Layer 10 of a small transformer language model trained on English Wikipedia (13 layers, counted from 0, width 128).
Take only the direct path to the model's output, skipping the later layers: a vector added to the residual stream pushes a token's score in proportion to its dot product with that token's output vector.

Output vectors of the tokens that the questions are about. A number n stands for (n - 500) times 0.0023.
" medalist": 480,614,497,510,145,194,313,442,434,616,672,166,570,590,531,293,686,754,363,558,693,644,197,597,561,628,528,593,306,360,434,572,597,983,417,579,520,321,461,301,759,375,526,587,603,474,644,526,460,460,454,527,773,613,447,454,218,622,607,514,502,431,720,373,496,545,297,281,451,660,811,457,505,810,452,497,462,771,547,240,502,270,363,568,541,377,296,597,620,677,505,220,653,464,532,404,750,429,510,615,426,342,455,485,178,428,914,621,543,616,368,362,554,339,277,357,595,470,524,499,475,111,752,416,463,404,707,751
"lymp": 371,502,413,326,352,553,412,480,335,454,575,367,403,658,268,588,742,498,456,701,639,531,327,605,273,670,690,438,176,427,404,531,813,888,270,511,447,470,520,534,547,334,547,629,263,521,417,694,457,613,230,524,640,611,323,400,157,437,522,323,379,409,507,343,439,446,387,272,484,653,765,713,395,511,506,631,663,713,613,326,668,390,585,859,774,369,519,667,713,756,385,423,550,494,498,400,427,620,646,625,524,401,376,543,572,475,552,569,430,438,580,426,636,534,289,534,607,345,272,365,371,267,864,442,469,449,552,790
"ature": 429,735,356,232,342,372,318,511,410,661,389,726,543,727,523,706,593,537,383,695,716,629,323,566,378,336,505,509,602,583,383,528,448,433,404,521,401,383,413,534,494,475,714,514,745,394,545,583,416,571,704,315,334,835,296,252,558,527,422,608,473,604,378,336,442,725,331,584,490,489,696,266,644,509,398,516,569,517,310,425,396,354,587,524,339,452,390,622,525,594,497,615,557,568,475,796,525,355,680,691,248,464,560,255,329,735,552,549,541,415,388,541,699,350,311,633,585,550,311,382,476,533,724,675,370,584,432,475
" —": 673,513,511,554,480,634,483,403,483,431,296,584,503,442,488,414,566,613,410,525,433,560,446,470,603,397,568,409,402,378,535,514,420,558,392,495,494,456,432,632,438,609,583,543,341,489,508,414,417,491,522,461,491,645,539,681,527,491,542,462,506,475,533,528,573,514,337,596,460,585,539,445,613,623,546,590,514,636,341,370,576,571,479,388,592,358,552,520,456,472,465,592,403,527,419,432,616,522,368,639,475,396,568,347,409,652,465,577,342,511,488,589,457,476,523,493,520,610,471,337,518,453,540,523,461,489,555,689
" &": 252,540,561,406,547,615,572,634,336,681,411,613,428,535,452,413,668,444,635,588,418,384,488,416,560,510,438,517,374,579,442,370,503,503,451,566,454,440,498,534,388,499,580,496,421,597,531,482,630,535,514,486,393,558,434,561,542,575,565,466,620,489,437,440,577,614,384,481,530,448,510,455,416,485,521,524,386,594,451,528,435,563,368,567,616,411,494,478,382,540,496,349,469,591,521,467,588,531,510,435,411,492,514,489,549,524,513,551,581,477,335,496,551,522,503,557,553,507,503,354,573,554,560,538,558,364,569,571
"mar": 361,494,623,379,286,564,482,624,372,569,528,368,424,381,380,643,674,447,654,487,746,553,328,598,268,710,545,443,412,567,576,391,417,585,397,523,353,382,287,685,676,370,485,718,530,447,592,502,485,423,449,318,546,428,417,304,353,565,425,579,451,436,581,374,332,822,443,492,508,488,699,502,345,677,590,392,562,569,576,478,461,357,613,643,733,596,442,532,578,476,595,423,649,544,293,546,550,262,767,699,651,382,460,502,471,587,506,521,376,652,430,442,482,602,409,495,518,559,276,414,483,510,749,473,526,415,505,413
"07": 414,508,458,543,438,505,313,427,309,456,665,596,531,527,436,493,440,614,427,416,642,449,430,514,433,574,626,345,512,534,515,407,452,536,478,457,546,653,539,438,518,465,484,609,508,535,482,465,400,681,556,396,488,476,570,425,353,437,463,505,522,607,569,512,372,533,357,513,476,597,594,444,473,450,570,367,626,656,516,547,411,558,645,694,399,560,575,576,577,629,454,251,560,660,420,686,579,486,483,470,532,331,518,551,572,562,511,572,447,464,356,425,610,446,329,513,588,484,330,458,297,313,445,773,475,566,622,523
" DF": 644,483,486,306,467,407,272,376,447,652,551,352,323,461,504,556,520,726,326,515,449,754,442,475,386,680,713,349,313,359,438,530,479,601,594,449,497,519,539,470,608,616,527,599,345,394,545,516,578,575,475,504,552,468,581,588,392,481,642,482,522,554,589,441,384,542,470,407,479,644,732,460,342,559,516,665,667,677,517,324,485,497,531,443,628,330,415,632,628,582,350,545,421,396,320,482,614,568,636,749,441,316,416,353,390,627,623,453,430,476,557,422,596,428,548,423,447,553,401,343,357,170,628,610,514,576,603,683
" Date": 690,634,499,342,468,411,423,398,355,483,769,469,308,530,444,540,415,644,413,284,614,480,463,442,451,596,617,499,402,383,511,593,676,508,386,523,494,512,515,624,517,529,738,627,415,342,519,556,368,486,533,455,545,470,401,333,447,505,623,310,464,634,524,499,451,465,422,402,497,524,589,450,262,548,553,569,701,550,476,370,526,431,505,470,536,371,524,619,762,627,444,330,475,413,339,566,682,427,570,645,482,574,508,413,192,561,484,619,493,668,415,381,684,381,484,250,612,548,610,493,674,568,538,512,443,607,489,578
"-year": 438,656,240,339,239,443,373,357,298,381,564,543,332,599,589,573,560,659,421,436,559,472,303,383,290,880,416,359,389,541,533,597,530,812,528,377,328,489,486,509,736,512,661,731,423,352,567,604,494,752,557,463,651,620,404,483,605,588,657,448,481,398,688,359,428,593,528,593,506,587,545,406,311,581,475,638,599,611,512,522,298,305,331,841,575,518,352,515,556,640,430,460,629,623,416,501,639,452,585,719,385,551,439,580,351,622,430,679,325,434,552,179,664,396,291,414,454,479,509,484,497,558,501,418,398,528,627,378
"TV": 374,856,467,399,668,474,452,469,359,418,648,706,660,464,501,626,423,486,353,684,684,493,463,526,454,734,478,341,593,373,408,635,754,629,362,520,280,358,483,549,383,344,730,648,397,452,441,481,400,682,444,488,465,552,564,320,178,572,425,545,519,497,542,431,323,491,187,466,491,598,504,380,359,517,405,568,497,694,497,307,437,604,610,702,446,539,487,563,474,567,441,380,491,639,539,584,458,382,439,600,457,390,514,486,353,631,557,605,450,577,368,454,536,448,487,560,492,567,470,477,525,301,407,556,498,708,655,692
"writ": 243,786,441,272,581,489,569,317,573,494,578,397,778,806,226,634,628,536,464,870,411,497,218,454,459,357,790,613,303,542,513,527,503,725,575,634,193,389,254,467,616,651,714,822,651,355,459,502,494,566,331,475,455,362,498,744,484,601,499,705,624,107,564,273,149,676,92,457,499,652,811,653,530,763,539,585,598,728,592,398,325,344,488,698,659,416,197,569,523,709,362,471,572,610,390,615,839,97,413,690,533,429,309,283,390,316,612,720,354,377,469,337,672,373,443,531,490,352,508,473,357,248,702,333,478,391,698,454
"ampionship": 378,395,334,268,257,475,130,463,124,713,556,260,518,752,437,593,503,645,447,508,776,433,366,360,310,683,455,474,547,355,605,512,709,537,401,375,227,364,584,322,492,516,552,676,406,395,654,639,801,648,377,589,421,755,464,371,263,546,450,698,542,537,669,442,537,661,398,512,452,580,607,452,439,674,372,628,523,681,512,390,575,469,638,816,740,440,321,582,416,655,270,503,528,567,244,633,723,486,387,942,384,488,412,517,324,630,450,652,474,576,479,698,472,495,463,564,535,410,394,291,283,199,643,563,436,552,447,765
" Jr": 447,461,458,412,458,414,470,635,360,737,540,518,349,666,367,409,471,557,514,547,473,395,289,687,407,688,651,605,480,249,567,518,583,354,499,428,515,295,444,480,657,524,583,695,505,459,527,418,644,536,457,513,621,534,590,386,373,630,567,570,591,599,529,602,498,472,391,444,534,594,476,482,379,764,396,489,508,628,549,451,528,403,380,550,598,58,334,510,531,697,486,322,650,357,534,636,614,435,356,589,460,414,448,356,685,540,598,427,472,563,573,308,531,397,638,486,471,546,501,241,486,400,472,725,379,462,711,583
"0": 593,512,559,587,455,371,414,325,304,443,409,506,472,567,553,470,461,509,439,566,536,482,605,428,624,635,615,398,561,578,564,435,474,443,470,597,618,483,548,426,589,556,392,561,559,585,429,469,465,490,535,399,307,427,536,592,691,489,487,602,487,624,498,403,540,398,236,456,473,660,540,524,457,547,570,537,430,652,628,627,436,536,463,715,474,520,522,588,493,627,430,437,636,590,318,298,434,536,441,484,538,423,647,323,315,577,632,450,423,381,527,480,503,450,520,451,511,567,457,578,528,422,496,459,420,462,570,433
" kg": 509,674,284,485,609,497,317,262,247,773,582,547,603,695,481,689,498,443,497,462,727,489,483,827,512,521,447,513,398,515,310,555,626,702,388,505,534,266,390,399,436,554,410,580,452,410,585,463,457,436,170,374,571,709,434,471,593,490,425,745,544,512,401,405,460,468,270,440,441,698,685,476,227,641,490,487,636,651,426,472,475,355,432,592,436,389,373,538,738,615,418,376,626,516,461,562,570,306,670,749,417,619,505,477,345,493,569,383,392,657,302,505,673,482,588,664,370,497,451,489,525,268,508,542,430,338,722,739

Output weights of attention head 1. The head adds the sum of these rows, row i times number i of z. A number n stands for (n - 500) times 0.001.
o0: 407,475,323,531,204,573,515,463,302,348,430,464,606,720,534,633,409,412,591,492,635,415,339,720,533,577,459,220,508,451,510,349,331,529,670,482,622,629,579,379,488,407,318,502,620,582,644,226,401,754,397,565,417,460,695,416,753,331,420,642,401,736,638,524,541,621,460,379,325,495,509,344,548,284,354,468,518,632,382,707,401,657,373,422,334,379,625,524,385,638,387,709,301,631,610,525,337,734,480,567,653,588,489,527,745,425,555,397,479,474,355,459,397,443,587,537,595,439,547,881,574,554,557,526,466,555,466,478
o1: 522,570,482,431,534,557,698,347,624,405,672,394,774,460,551,402,235,473,488,392,355,348,487,497,478,485,566,390,598,405,456,550,706,665,633,473,624,447,471,421,480,588,565,482,366,161,443,500,417,394,322,579,520,435,603,326,394,581,539,199,430,470,566,590,370,550,345,642,536,535,535,624,744,475,521,658,687,611,551,338,586,333,645,737,468,743,501,352,721,543,448,497,527,686,406,392,487,197,457,530,542,430,262,483,512,533,690,629,280,588,447,573,411,502,321,452,516,599,818,270,598,584,184,600,385,691,506,404
o2: 393,441,567,670,607,757,553,567,451,539,405,628,521,628,423,505,562,690,753,690,223,675,687,389,665,336,579,375,430,536,536,402,634,403,536,579,440,169,424,439,596,531,500,117,522,400,652,484,498,506,505,483,182,659,629,520,859,630,520,522,575,365,384,436,841,544,327,415,327,456,587,475,304,656,331,407,392,525,571,259,534,514,216,414,522,569,560,621,385,511,534,425,287,354,572,382,413,616,523,448,440,460,763,380,217,741,325,436,421,406,494,435,502,742,652,694,399,602,617,388,669,469,544,271,704,429,625,612
o3: 538,572,551,231,463,632,517,620,517,567,451,521,388,468,443,435,377,347,743,366,678,462,189,419,304,542,453,398,378,617,357,681,208,596,574,490,560,645,515,448,567,413,357,602,644,716,544,448,563,491,623,607,434,397,687,396,110,200,540,409,279,471,552,497,501,520,630,518,560,378,676,419,452,498,449,627,645,645,270,809,324,749,691,525,500,826,380,574,558,491,708,431,797,705,683,506,547,555,415,280,513,461,500,710,569,304,633,536,289,372,439,574,559,506,364,401,322,374,410,478,317,563,429,545,663,606,709,288
o4: 692,580,450,276,457,582,410,401,531,358,492,538,573,553,557,574,672,277,433,448,453,421,739,453,406,464,478,456,851,707,313,518,393,616,553,434,539,382,564,324,585,638,755,515,389,537,653,720,533,611,381,549,343,536,226,504,569,559,503,454,317,429,330,414,627,546,509,507,596,575,519,532,311,448,441,312,547,715,476,356,434,324,493,566,502,498,525,317,529,661,480,515,328,666,428,529,519,308,586,599,545,470,422,589,654,369,484,525,383,545,381,608,794,599,380,574,531,543,508,428,373,514,524,614,443,654,408,334
o5: 783,633,522,311,485,557,343,484,630,186,470,625,387,542,628,635,610,632,571,371,675,395,423,616,614,424,432,781,367,613,523,867,439,274,594,298,445,445,347,570,726,481,370,582,413,386,740,727,456,548,507,457,649,512,537,366,517,523,366,683,216,632,368,519,263,338,579,505,386,279,725,492,458,725,626,121,642,554,493,577,334,412,654,445,606,449,441,300,479,545,613,407,646,243,481,688,480,528,621,433,620,589,425,637,822,542,251,465,505,458,642,339,424,511,577,337,391,192,191,433,552,447,377,611,529,494,626,448
o6: 566,358,224,472,577,637,557,540,833,742,542,360,531,473,496,570,611,370,575,728,542,545,437,581,369,603,575,547,218,541,457,286,431,561,632,689,588,540,486,426,581,282,430,423,292,414,728,428,446,663,478,432,460,454,636,494,706,553,500,510,435,252,368,733,601,452,397,189,685,293,474,455,497,469,453,452,443,763,614,422,441,177,656,518,709,234,474,483,460,362,432,784,409,149,551,505,392,609,519,709,661,409,661,208,516,111,513,442,527,665,536,536,644,601,459,351,746,719,515,289,561,532,434,674,274,460,764,403
o7: 593,424,485,586,698,522,487,529,381,600,487,522,327,413,368,481,608,561,393,367,536,635,425,443,757,395,375,522,582,291,386,815,258,663,698,216,283,600,479,584,583,656,633,662,488,535,651,371,560,614,535,461,422,373,568,331,363,512,538,573,540,396,553,688,644,438,510,618,470,480,370,282,538,345,428,467,480,391,308,613,663,609,441,579,377,673,375,593,430,587,278,406,261,448,622,639,510,477,175,282,374,508,500,620,477,159,613,516,761,465,422,600,545,469,467,384,694,544,537,376,537,650,725,664,549,580,551,537
o8: 481,391,552,419,589,372,355,455,649,375,529,685,487,725,361,435,541,411,533,469,624,418,271,536,542,458,528,394,600,560,363,417,493,422,420,419,633,473,743,601,831,524,558,506,577,333,588,631,704,674,347,561,553,557,477,523,347,435,450,479,333,737,563,616,389,609,525,421,496,556,606,545,337,459,516,429,537,513,556,627,297,488,490,564,593,519,612,492,480,704,367,391,703,775,427,602,527,389,662,641,526,581,357,616,611,431,434,458,309,504,513,413,207,490,322,458,160,545,286,666,302,456,306,609,410,307,600,588
o9: 438,522,478,588,531,486,651,389,685,494,635,348,537,503,428,616,388,751,264,413,468,183,382,571,487,321,408,548,729,445,576,481,670,598,496,471,680,562,494,600,675,357,417,570,669,376,483,554,288,418,600,451,480,386,723,277,510,433,357,665,416,506,734,594,584,340,705,508,359,613,622,246,523,376,694,366,532,324,571,569,600,456,459,517,359,644,420,427,531,442,298,506,451,420,714,526,484,497,269,462,489,503,17,567,565,288,637,561,445,587,624,318,702,490,619,498,540,378,550,796,536,489,367,647,397,586,465,468
o10: 457,603,534,334,578,512,532,551,277,579,407,398,417,465,721,524,541,582,456,577,558,487,508,594,433,486,426,560,451,405,637,618,362,560,557,607,460,645,661,262,546,452,411,370,626,534,483,449,559,778,564,446,279,436,617,435,516,388,652,577,333,686,585,459,435,566,608,577,364,574,430,487,431,689,589,405,508,310,459,668,507,430,536,237,342,639,311,633,447,660,462,517,550,495,461,620,715,438,546,191,389,327,509,636,747,538,531,460,532,513,465,628,454,464,605,430,317,378,508,576,318,337,508,431,660,474,521,397
o11: 488,578,579,495,631,532,560,509,577,972,313,648,426,291,430,508,724,350,581,540,456,383,520,367,354,326,493,554,593,606,621,567,424,297,421,703,594,374,559,670,589,394,641,774,431,425,330,666,413,433,458,508,292,628,512,524,514,547,646,425,464,387,475,146,590,575,487,623,674,465,418,533,366,502,513,760,502,578,585,402,428,553,527,572,640,553,421,382,553,467,54,734,474,685,445,323,430,590,492,605,492,504,458,685,379,577,503,364,346,448,456,530,598,527,576,315,373,465,590,453,313,323,459,397,524,393,539,472
o12: 629,596,396,526,340,444,589,432,537,377,647,497,474,455,499,888,455,448,378,632,663,455,566,474,386,419,549,416,768,738,405,447,590,692,605,247,517,476,371,495,507,235,508,435,633,429,338,477,614,493,535,657,399,630,358,599,485,497,462,301,484,335,562,314,623,456,715,447,585,499,452,322,273,366,550,490,394,461,755,404,624,601,253,354,372,551,346,329,642,372,422,565,492,579,454,595,394,627,560,543,538,685,194,656,501,489,604,489,378,768,586,403,695,574,569,379,533,363,535,550,730,568,570,568,289,479,409,482
o13: 651,390,501,544,459,558,438,703,625,534,304,503,576,652,429,226,323,642,623,416,454,564,708,570,528,246,417,401,607,462,489,336,696,423,494,714,482,602,787,482,543,494,368,672,736,418,544,655,417,436,516,322,457,628,393,494,485,468,377,615,433,526,561,531,553,542,524,520,405,531,413,421,364,417,629,479,627,642,430,664,378,515,447,593,576,515,404,672,467,468,484,136,569,620,527,355,519,337,639,356,605,412,300,616,841,498,551,499,457,500,318,281,386,424,274,503,486,328,364,747,485,558,548,574,566,408,717,433
o14: 517,451,396,468,630,513,838,470,600,681,465,621,467,442,378,489,606,418,530,448,620,372,469,277,634,202,485,619,651,510,664,395,426,684,449,571,730,631,513,656,256,661,409,634,559,727,628,595,618,265,448,356,454,422,418,607,615,458,480,506,378,636,299,563,693,416,670,381,691,685,535,461,601,435,832,544,540,466,280,730,549,536,502,506,625,383,500,522,450,516,462,385,285,463,285,215,615,735,331,571,400,387,382,313,330,679,584,488,294,493,354,515,538,709,233,385,575,272,574,451,569,560,385,252,511,424,367,690
o15: 672,464,508,397,409,303,446,536,318,582,420,596,480,545,512,672,472,685,321,700,636,425,466,486,496,209,438,163,624,549,329,505,526,827,573,511,363,472,684,483,695,636,471,485,548,555,575,473,493,494,485,583,152,501,779,517,653,647,773,480,348,519,431,453,567,549,441,413,560,465,576,367,505,572,381,533,525,484,489,615,655,373,561,453,523,392,569,561,373,669,502,350,494,534,461,483,541,390,300,501,381,430,437,360,467,335,526,690,424,554,426,456,459,492,670,545,534,625,440,726,479,305,677,543,458,471,408,446
o16: 366,637,495,703,436,636,779,532,467,762,374,603,424,447,579,612,513,500,354,494,507,337,414,485,434,508,335,337,523,449,473,521,399,747,519,489,551,468,307,540,556,298,540,370,436,341,575,679,613,860,397,627,671,573,548,537,457,705,493,475,551,708,592,510,473,341,208,434,728,236,582,542,583,351,333,425,698,345,420,562,446,524,629,637,358,450,373,339,449,347,552,408,474,546,511,698,369,598,593,674,567,448,574,522,360,522,642,558,370,599,449,467,542,546,327,412,381,291,430,361,419,616,589,257,408,550,477,585
o17: 554,390,503,597,659,370,708,397,437,692,521,284,637,597,380,400,409,573,629,748,436,403,722,366,524,458,534,703,729,513,511,296,607,452,394,813,508,463,423,440,417,706,447,507,426,447,461,426,469,492,616,385,246,416,522,591,433,443,583,377,440,366,577,458,489,545,322,638,476,711,482,613,365,276,662,450,377,607,612,245,632,429,466,446,497,440,230,579,776,486,544,556,638,244,403,378,556,556,473,446,561,603,682,555,458,617,516,393,618,236,700,813,521,354,627,568,453,537,507,407,553,533,277,330,621,429,634,483
o18: 375,603,405,619,425,326,587,615,313,853,271,224,485,522,372,671,666,222,437,524,660,381,649,501,614,560,326,478,493,460,363,559,567,447,719,635,722,433,392,739,582,407,469,496,513,498,662,590,777,393,464,654,216,407,477,501,513,677,536,548,627,426,250,487,654,395,656,496,663,521,555,567,502,511,428,407,424,505,623,423,580,440,681,388,504,554,465,545,440,409,323,422,542,577,437,522,370,600,501,453,765,376,616,278,305,459,423,590,445,578,552,605,597,549,540,566,674,428,514,556,373,503,519,249,501,503,251,464
o19: 257,389,420,397,479,371,727,376,521,463,499,253,324,320,486,590,653,587,457,430,467,451,423,358,564,468,541,452,383,730,441,436,417,367,513,483,617,736,642,609,651,348,676,337,367,510,605,477,734,560,433,756,630,579,353,827,318,296,516,275,693,423,291,662,473,548,604,421,389,568,368,344,410,377,630,556,535,446,645,580,489,603,189,216,661,561,448,571,561,427,448,674,587,587,427,495,680,548,666,566,278,496,403,762,416,567,624,308,564,427,659,413,576,549,620,558,447,754,559,615,278,569,427,313,651,502,476,573
o20: 553,567,358,815,551,606,616,515,456,283,556,490,524,415,518,499,296,388,472,460,685,484,461,591,621,442,634,259,751,703,376,415,326,617,545,553,506,521,650,359,596,549,409,475,687,498,525,548,542,638,473,573,560,628,395,512,583,398,612,397,432,576,459,551,518,564,484,311,156,495,401,577,477,401,434,322,535,451,465,600,559,479,641,722,363,445,453,770,601,617,353,372,651,544,514,523,346,427,356,440,688,591,674,565,651,379,641,314,548,648,457,557,512,656,367,477,400,372,325,410,545,509,259,541,207,555,589,237
o21: 566,353,653,383,616,515,358,382,357,175,639,596,396,489,465,352,616,581,576,243,441,643,157,392,630,561,497,657,517,193,433,489,487,487,306,342,507,517,350,560,581,633,712,451,386,420,343,327,543,544,586,589,414,470,610,399,576,488,461,397,451,553,496,669,691,463,442,540,333,643,383,309,524,539,778,548,506,472,611,549,441,734,354,542,515,586,722,624,587,667,316,585,333,612,456,543,698,533,483,470,481,716,383,582,594,652,345,494,397,510,403,405,398,493,553,546,635,442,624,409,820,193,456,474,668,605,550,537
o22: 640,356,391,358,384,405,447,496,560,424,372,502,594,539,574,346,727,290,496,324,424,801,624,413,429,492,703,591,344,532,568,524,404,269,499,409,676,682,394,279,519,532,448,463,369,641,397,615,489,453,437,586,473,716,362,467,514,438,465,513,487,460,409,427,626,598,622,483,340,594,258,634,678,400,347,556,536,508,578,562,546,438,433,254,607,517,602,368,666,604,503,787,408,636,365,430,371,371,817,691,592,626,580,677,611,453,509,390,395,430,445,571,451,391,387,564,662,334,519,448,659,493,503,654,529,552,407,434
o23: 463,515,486,582,385,496,324,631,435,510,448,463,452,468,573,337,482,795,550,475,567,680,579,407,541,594,644,604,247,502,647,614,536,594,369,419,324,435,670,528,574,334,334,504,545,560,306,279,399,482,554,367,619,357,482,672,558,268,505,393,525,543,486,637,312,518,387,534,439,496,502,234,507,629,635,564,237,470,595,543,496,433,303,570,512,407,634,624,413,278,482,708,616,458,500,506,539,453,556,503,353,534,657,448,424,387,584,529,528,408,619,355,580,402,519,343,643,981,555,633,529,338,669,567,599,464,496,614
o24: 552,217,580,564,569,219,608,679,474,372,491,607,397,598,432,550,544,393,341,510,417,567,445,457,468,435,585,515,569,317,312,439,477,424,292,484,489,496,480,684,463,635,717,652,510,522,375,304,281,452,574,287,281,751,572,471,574,607,515,482,491,496,533,426,447,458,342,723,295,602,343,489,636,272,410,424,565,525,576,530,450,704,655,495,756,591,757,486,818,602,360,295,544,419,207,329,544,468,501,691,481,631,667,676,316,597,486,341,603,540,486,482,429,412,860,575,540,482,516,526,637,388,276,350,747,490,635,522
o25: 545,598,587,264,455,371,348,377,535,421,404,386,661,683,665,623,508,283,642,574,554,350,627,504,567,446,496,779,536,518,476,576,563,368,545,487,351,413,465,251,465,614,648,577,520,426,505,502,411,580,365,449,399,417,464,577,500,657,477,589,482,509,416,427,361,519,599,623,637,492,612,474,421,496,367,404,662,631,307,282,525,419,649,387,411,542,486,263,604,643,594,675,536,437,460,382,547,515,636,651,507,502,547,528,451,438,247,496,709,414,669,672,391,332,674,643,378,278,340,381,447,463,626,577,658,663,525,562
o26: 576,441,310,373,510,549,463,547,499,579,699,587,466,624,540,481,449,656,200,423,403,643,289,421,272,535,361,490,586,290,650,443,383,247,359,187,625,590,489,516,400,405,506,517,604,476,590,226,514,591,481,590,379,540,751,619,189,345,390,464,447,594,719,310,682,559,445,585,343,647,564,666,526,358,781,539,362,627,412,461,745,528,452,365,565,475,36,668,588,689,486,590,407,682,539,762,436,699,319,330,574,488,238,583,337,536,455,565,433,644,427,683,628,568,355,490,587,445,630,807,298,333,608,559,537,659,533,557
o27: 435,634,549,637,564,654,798,434,543,821,356,549,457,543,510,510,229,392,569,463,579,349,310,492,641,463,436,269,645,439,421,448,424,658,506,592,534,586,323,562,416,488,601,609,701,335,626,371,561,589,589,578,404,244,588,441,509,608,542,353,478,503,667,595,445,309,380,575,747,328,667,312,478,561,385,503,380,464,546,612,489,552,271,712,424,503,338,499,514,367,429,599,414,616,469,401,572,599,566,383,562,288,455,517,536,464,669,491,361,460,460,410,445,474,469,432,560,613,592,424,526,686,524,493,433,474,469,465
o28: 707,438,360,565,525,529,347,331,583,297,596,583,539,691,609,716,575,545,472,526,557,509,625,459,432,533,613,512,476,475,458,381,612,299,612,463,525,348,569,516,720,599,240,593,340,433,574,674,690,432,432,645,457,534,570,568,574,494,456,400,382,468,365,376,590,381,328,553,387,574,467,662,598,508,619,413,474,722,451,546,422,305,577,636,732,374,404,545,662,638,382,341,643,471,367,578,199,616,412,438,662,623,308,373,628,521,562,596,276,681,303,505,424,480,376,390,425,443,368,545,566,512,368,580,387,324,637,518
o29: 461,555,614,666,724,595,733,434,601,782,463,486,512,472,429,492,566,208,278,371,422,565,465,468,460,560,481,610,608,527,375,340,407,529,473,498,568,418,393,551,553,555,492,415,603,414,497,688,505,390,408,371,495,506,203,595,354,928,408,634,460,509,483,425,479,505,491,528,704,324,529,686,701,431,130,491,432,495,598,386,390,471,368,619,481,529,372,427,532,478,647,596,473,498,398,390,525,423,549,739,521,572,576,458,589,548,557,414,395,554,642,547,392,479,417,641,467,460,635,331,515,614,522,523,299,451,443,457
o30: 889,585,634,571,627,355,472,481,515,635,463,502,333,453,726,430,466,424,641,367,569,375,405,394,642,539,510,597,556,615,587,496,517,439,843,418,603,509,570,417,561,549,453,476,302,431,553,597,676,646,411,360,399,527,373,725,619,832,420,388,557,603,293,552,627,460,548,578,737,422,632,626,589,603,618,315,473,359,454,795,323,615,554,681,415,203,44,644,459,383,365,406,435,159,317,513,537,444,220,788,767,430,425,575,424,397,392,397,467,385,442,215,221,577,550,612,388,443,620,325,731,378,661,722,329,156,621,584
o31: 605,472,544,609,649,476,510,304,326,522,502,543,707,394,499,276,653,618,276,468,438,658,348,513,409,571,769,568,460,434,568,499,315,633,432,721,384,746,120,518,488,600,575,695,253,328,364,410,495,602,687,544,470,474,639,576,235,731,454,194,631,366,520,594,527,656,411,482,610,421,234,595,832,406,344,641,646,433,504,702,556,473,477,679,536,432,567,393,463,450,567,594,390,511,543,555,493,636,248,413,468,497,650,662,703,310,430,490,658,621,433,422,495,211,418,355,430,509,461,282,393,420,397,662,386,609,486,512

Each question shows a token from some text and the vector z that the head gathered there. A number n stands for (n - 500) times 0.009.

" ": 508,494,459,498,564,494,516,495,504,460,514,488,518,552,492,555,477,520,435,485,426,533,455,593,479,493,523,472,462,415,508,480
Which of these tokens does it push up most? " medalist"

".": 497,411,452,451,536,509,512,490,472,456,563,501,489,540,531,537,458,515,458,535,363,571,473,629,493,543,499,426,409,416,500,464
Which of these tokens does it push down most? "TV"

"6": 461,479,508,460,523,431,550,421,436,379,552,486,526,493,466,538,483,556,437,551,430,559,480,571,521,520,521,421,451,418,517,454
Which two tokens does it push up most, strongest first? " DF", " —"

" mm": 596,507,555,371,544,465,603,305,563,339,507,504,583,502,502,585,542,456,448,447,491,506,497,530,568,564,492,390,582,468,652,373
Which of these tokens does it push up most? " kg"

"ist": 466,475,448,487,544,461,569,438,468,393,525,513,508,524,511,540,518,487,534,560,354,568,460,546,518,520,491,454,452,423,505,461
Which of these tokens does it push up most? " DF"

" Gr": 455,466,456,545,574,567,568,340,538,369,335,488,489,635,535,465,647,426,527,550,361,329,544,654,473,539,386,484,564,531,477,394
Which of these tokens does it push up most? "mar"

"ronze": 529,476,426,470,524,477,603,425,461,431,500,491,552,479,513,544,547,489,546,520,373,548,490,530,529,533,525,471,472,463,514,499
Which of these tokens does it push down most? "07"

" m": 505,453,514,463,520,533,557,370,493,453,533,490,532,571,545,522,567,517,493,476,467,504,448,537,440,486,475,481,487,484,578,428
Which of these tokens does it push up most? " kg"

"ike": 498,470,488,488,510,462,540,447,455,422,534,502,523,521,497,518,509,535,465,558,400,561,476,564,491,520,534,438,455,415,512,458
Which of these tokens does it push up most? " DF"

"s": 522,490,494,434,576,466,560,440,475,392,511,489,537,530,473,566,514,491,518,480,414,539,469,563,514,545,506,450,490,448,543,441
Which of these tokens does it push up most? "ampionship"

" Blue": 499,526,478,469,533,415,548,516,364,555,451,554,726,358,615,463,553,531,492,527,442,600,492,346,444,439,564,491,406,488,493,503
Which of these tokens does it push up most? " Date"

" |": 494,523,466,469,573,496,543,416,477,440,530,485,535,519,512,555,516,486,523,467,413,503,469,543,468,547,518,462,516,464,508,415
Which of these tokens does it push up most? "ampionship"

" the": 462,483,457,506,530,453,539,460,450,410,519,487,525,506,474,545,510,542,539,553,413,545,475,586,487,497,528,459,447,444,508,466
Which of these tokens does it push up most? " DF"

"/": 604,494,375,558,434,553,373,443,668,431,608,398,456,614,516,571,465,432,384,394,575,665,441,514,534,428,600,495,570,409,668,514
Which of these tokens does it push up most? "07"

" T": 549,442,430,598,429,398,552,395,480,520,435,497,594,550,508,481,428,565,457,475,461,512,564,601,530,516,443,474,497,517,419,517
Which of these tokens does it push up most? "lymp"

"35": 499,479,512,428,547,386,631,432,412,365,512,537,589,419,540,503,542,559,472,560,486,568,580,490,565,469,517,464,445,516,584,527
Which of these tokens does it push up most? " —"

"23": 534,503,430,539,496,471,438,505,540,483,494,501,506,578,478,498,518,477,392,444,461,568,436,572,551,401,664,496,449,395,461,468
Which of these tokens does it push up most? "07"

"ed": 503,503,468,480,554,484,491,441,468,442,529,477,513,542,515,524,484,522,456,541,375,550,525,520,489,563,461,473,420,431,473,449
Which of these tokens does it push down most? " Jr"

"00": 606,460,449,508,522,526,525,383,582,444,583,437,471,630,450,589,460,540,455,401,527,468,462,542,484,556,511,426,510,438,541,484
Which of these tokens does it push up most? "07"

" In": 519,499,495,429,574,461,569,434,473,390,505,491,539,524,472,568,529,489,526,484,416,538,465,557,513,540,505,454,493,453,542,441
Which of these tokens does it push up most? "ampionship"

"ate": 509,478,469,487,513,478,516,444,487,448,532,487,528,566,503,524,494,521,467,521,429,567,456,561,510,496,527,458,464,417,515,446
Which of these tokens does it push down most? "writ"

"20": 493,497,442,500,562,500,536,412,469,453,510,474,523,538,471,533,538,535,511,521,430,499,459,572,470,513,484,434,498,447,497,444
Which of these tokens does it push up most? "lymp"

"16": 486,465,493,464,521,454,551,448,445,414,539,497,518,526,494,547,491,551,488,552,407,562,472,568,502,524,525,431,461,403,522,449
Which of these tokens does it push up most? " DF"

" to": 528,496,493,452,546,458,509,461,469,453,554,489,507,501,543,539,451,534,495,587,398,590,521,560,521,517,501,498,420,415,478,428
Which of these tokens does it push up most? " DF"

" (": 592,446,502,423,551,412,540,519,536,483,614,489,451,535,649,607,385,542,435,520,443,637,515,509,531,530,504,520,474,434,520,566
Which of these tokens does it push up most? " —"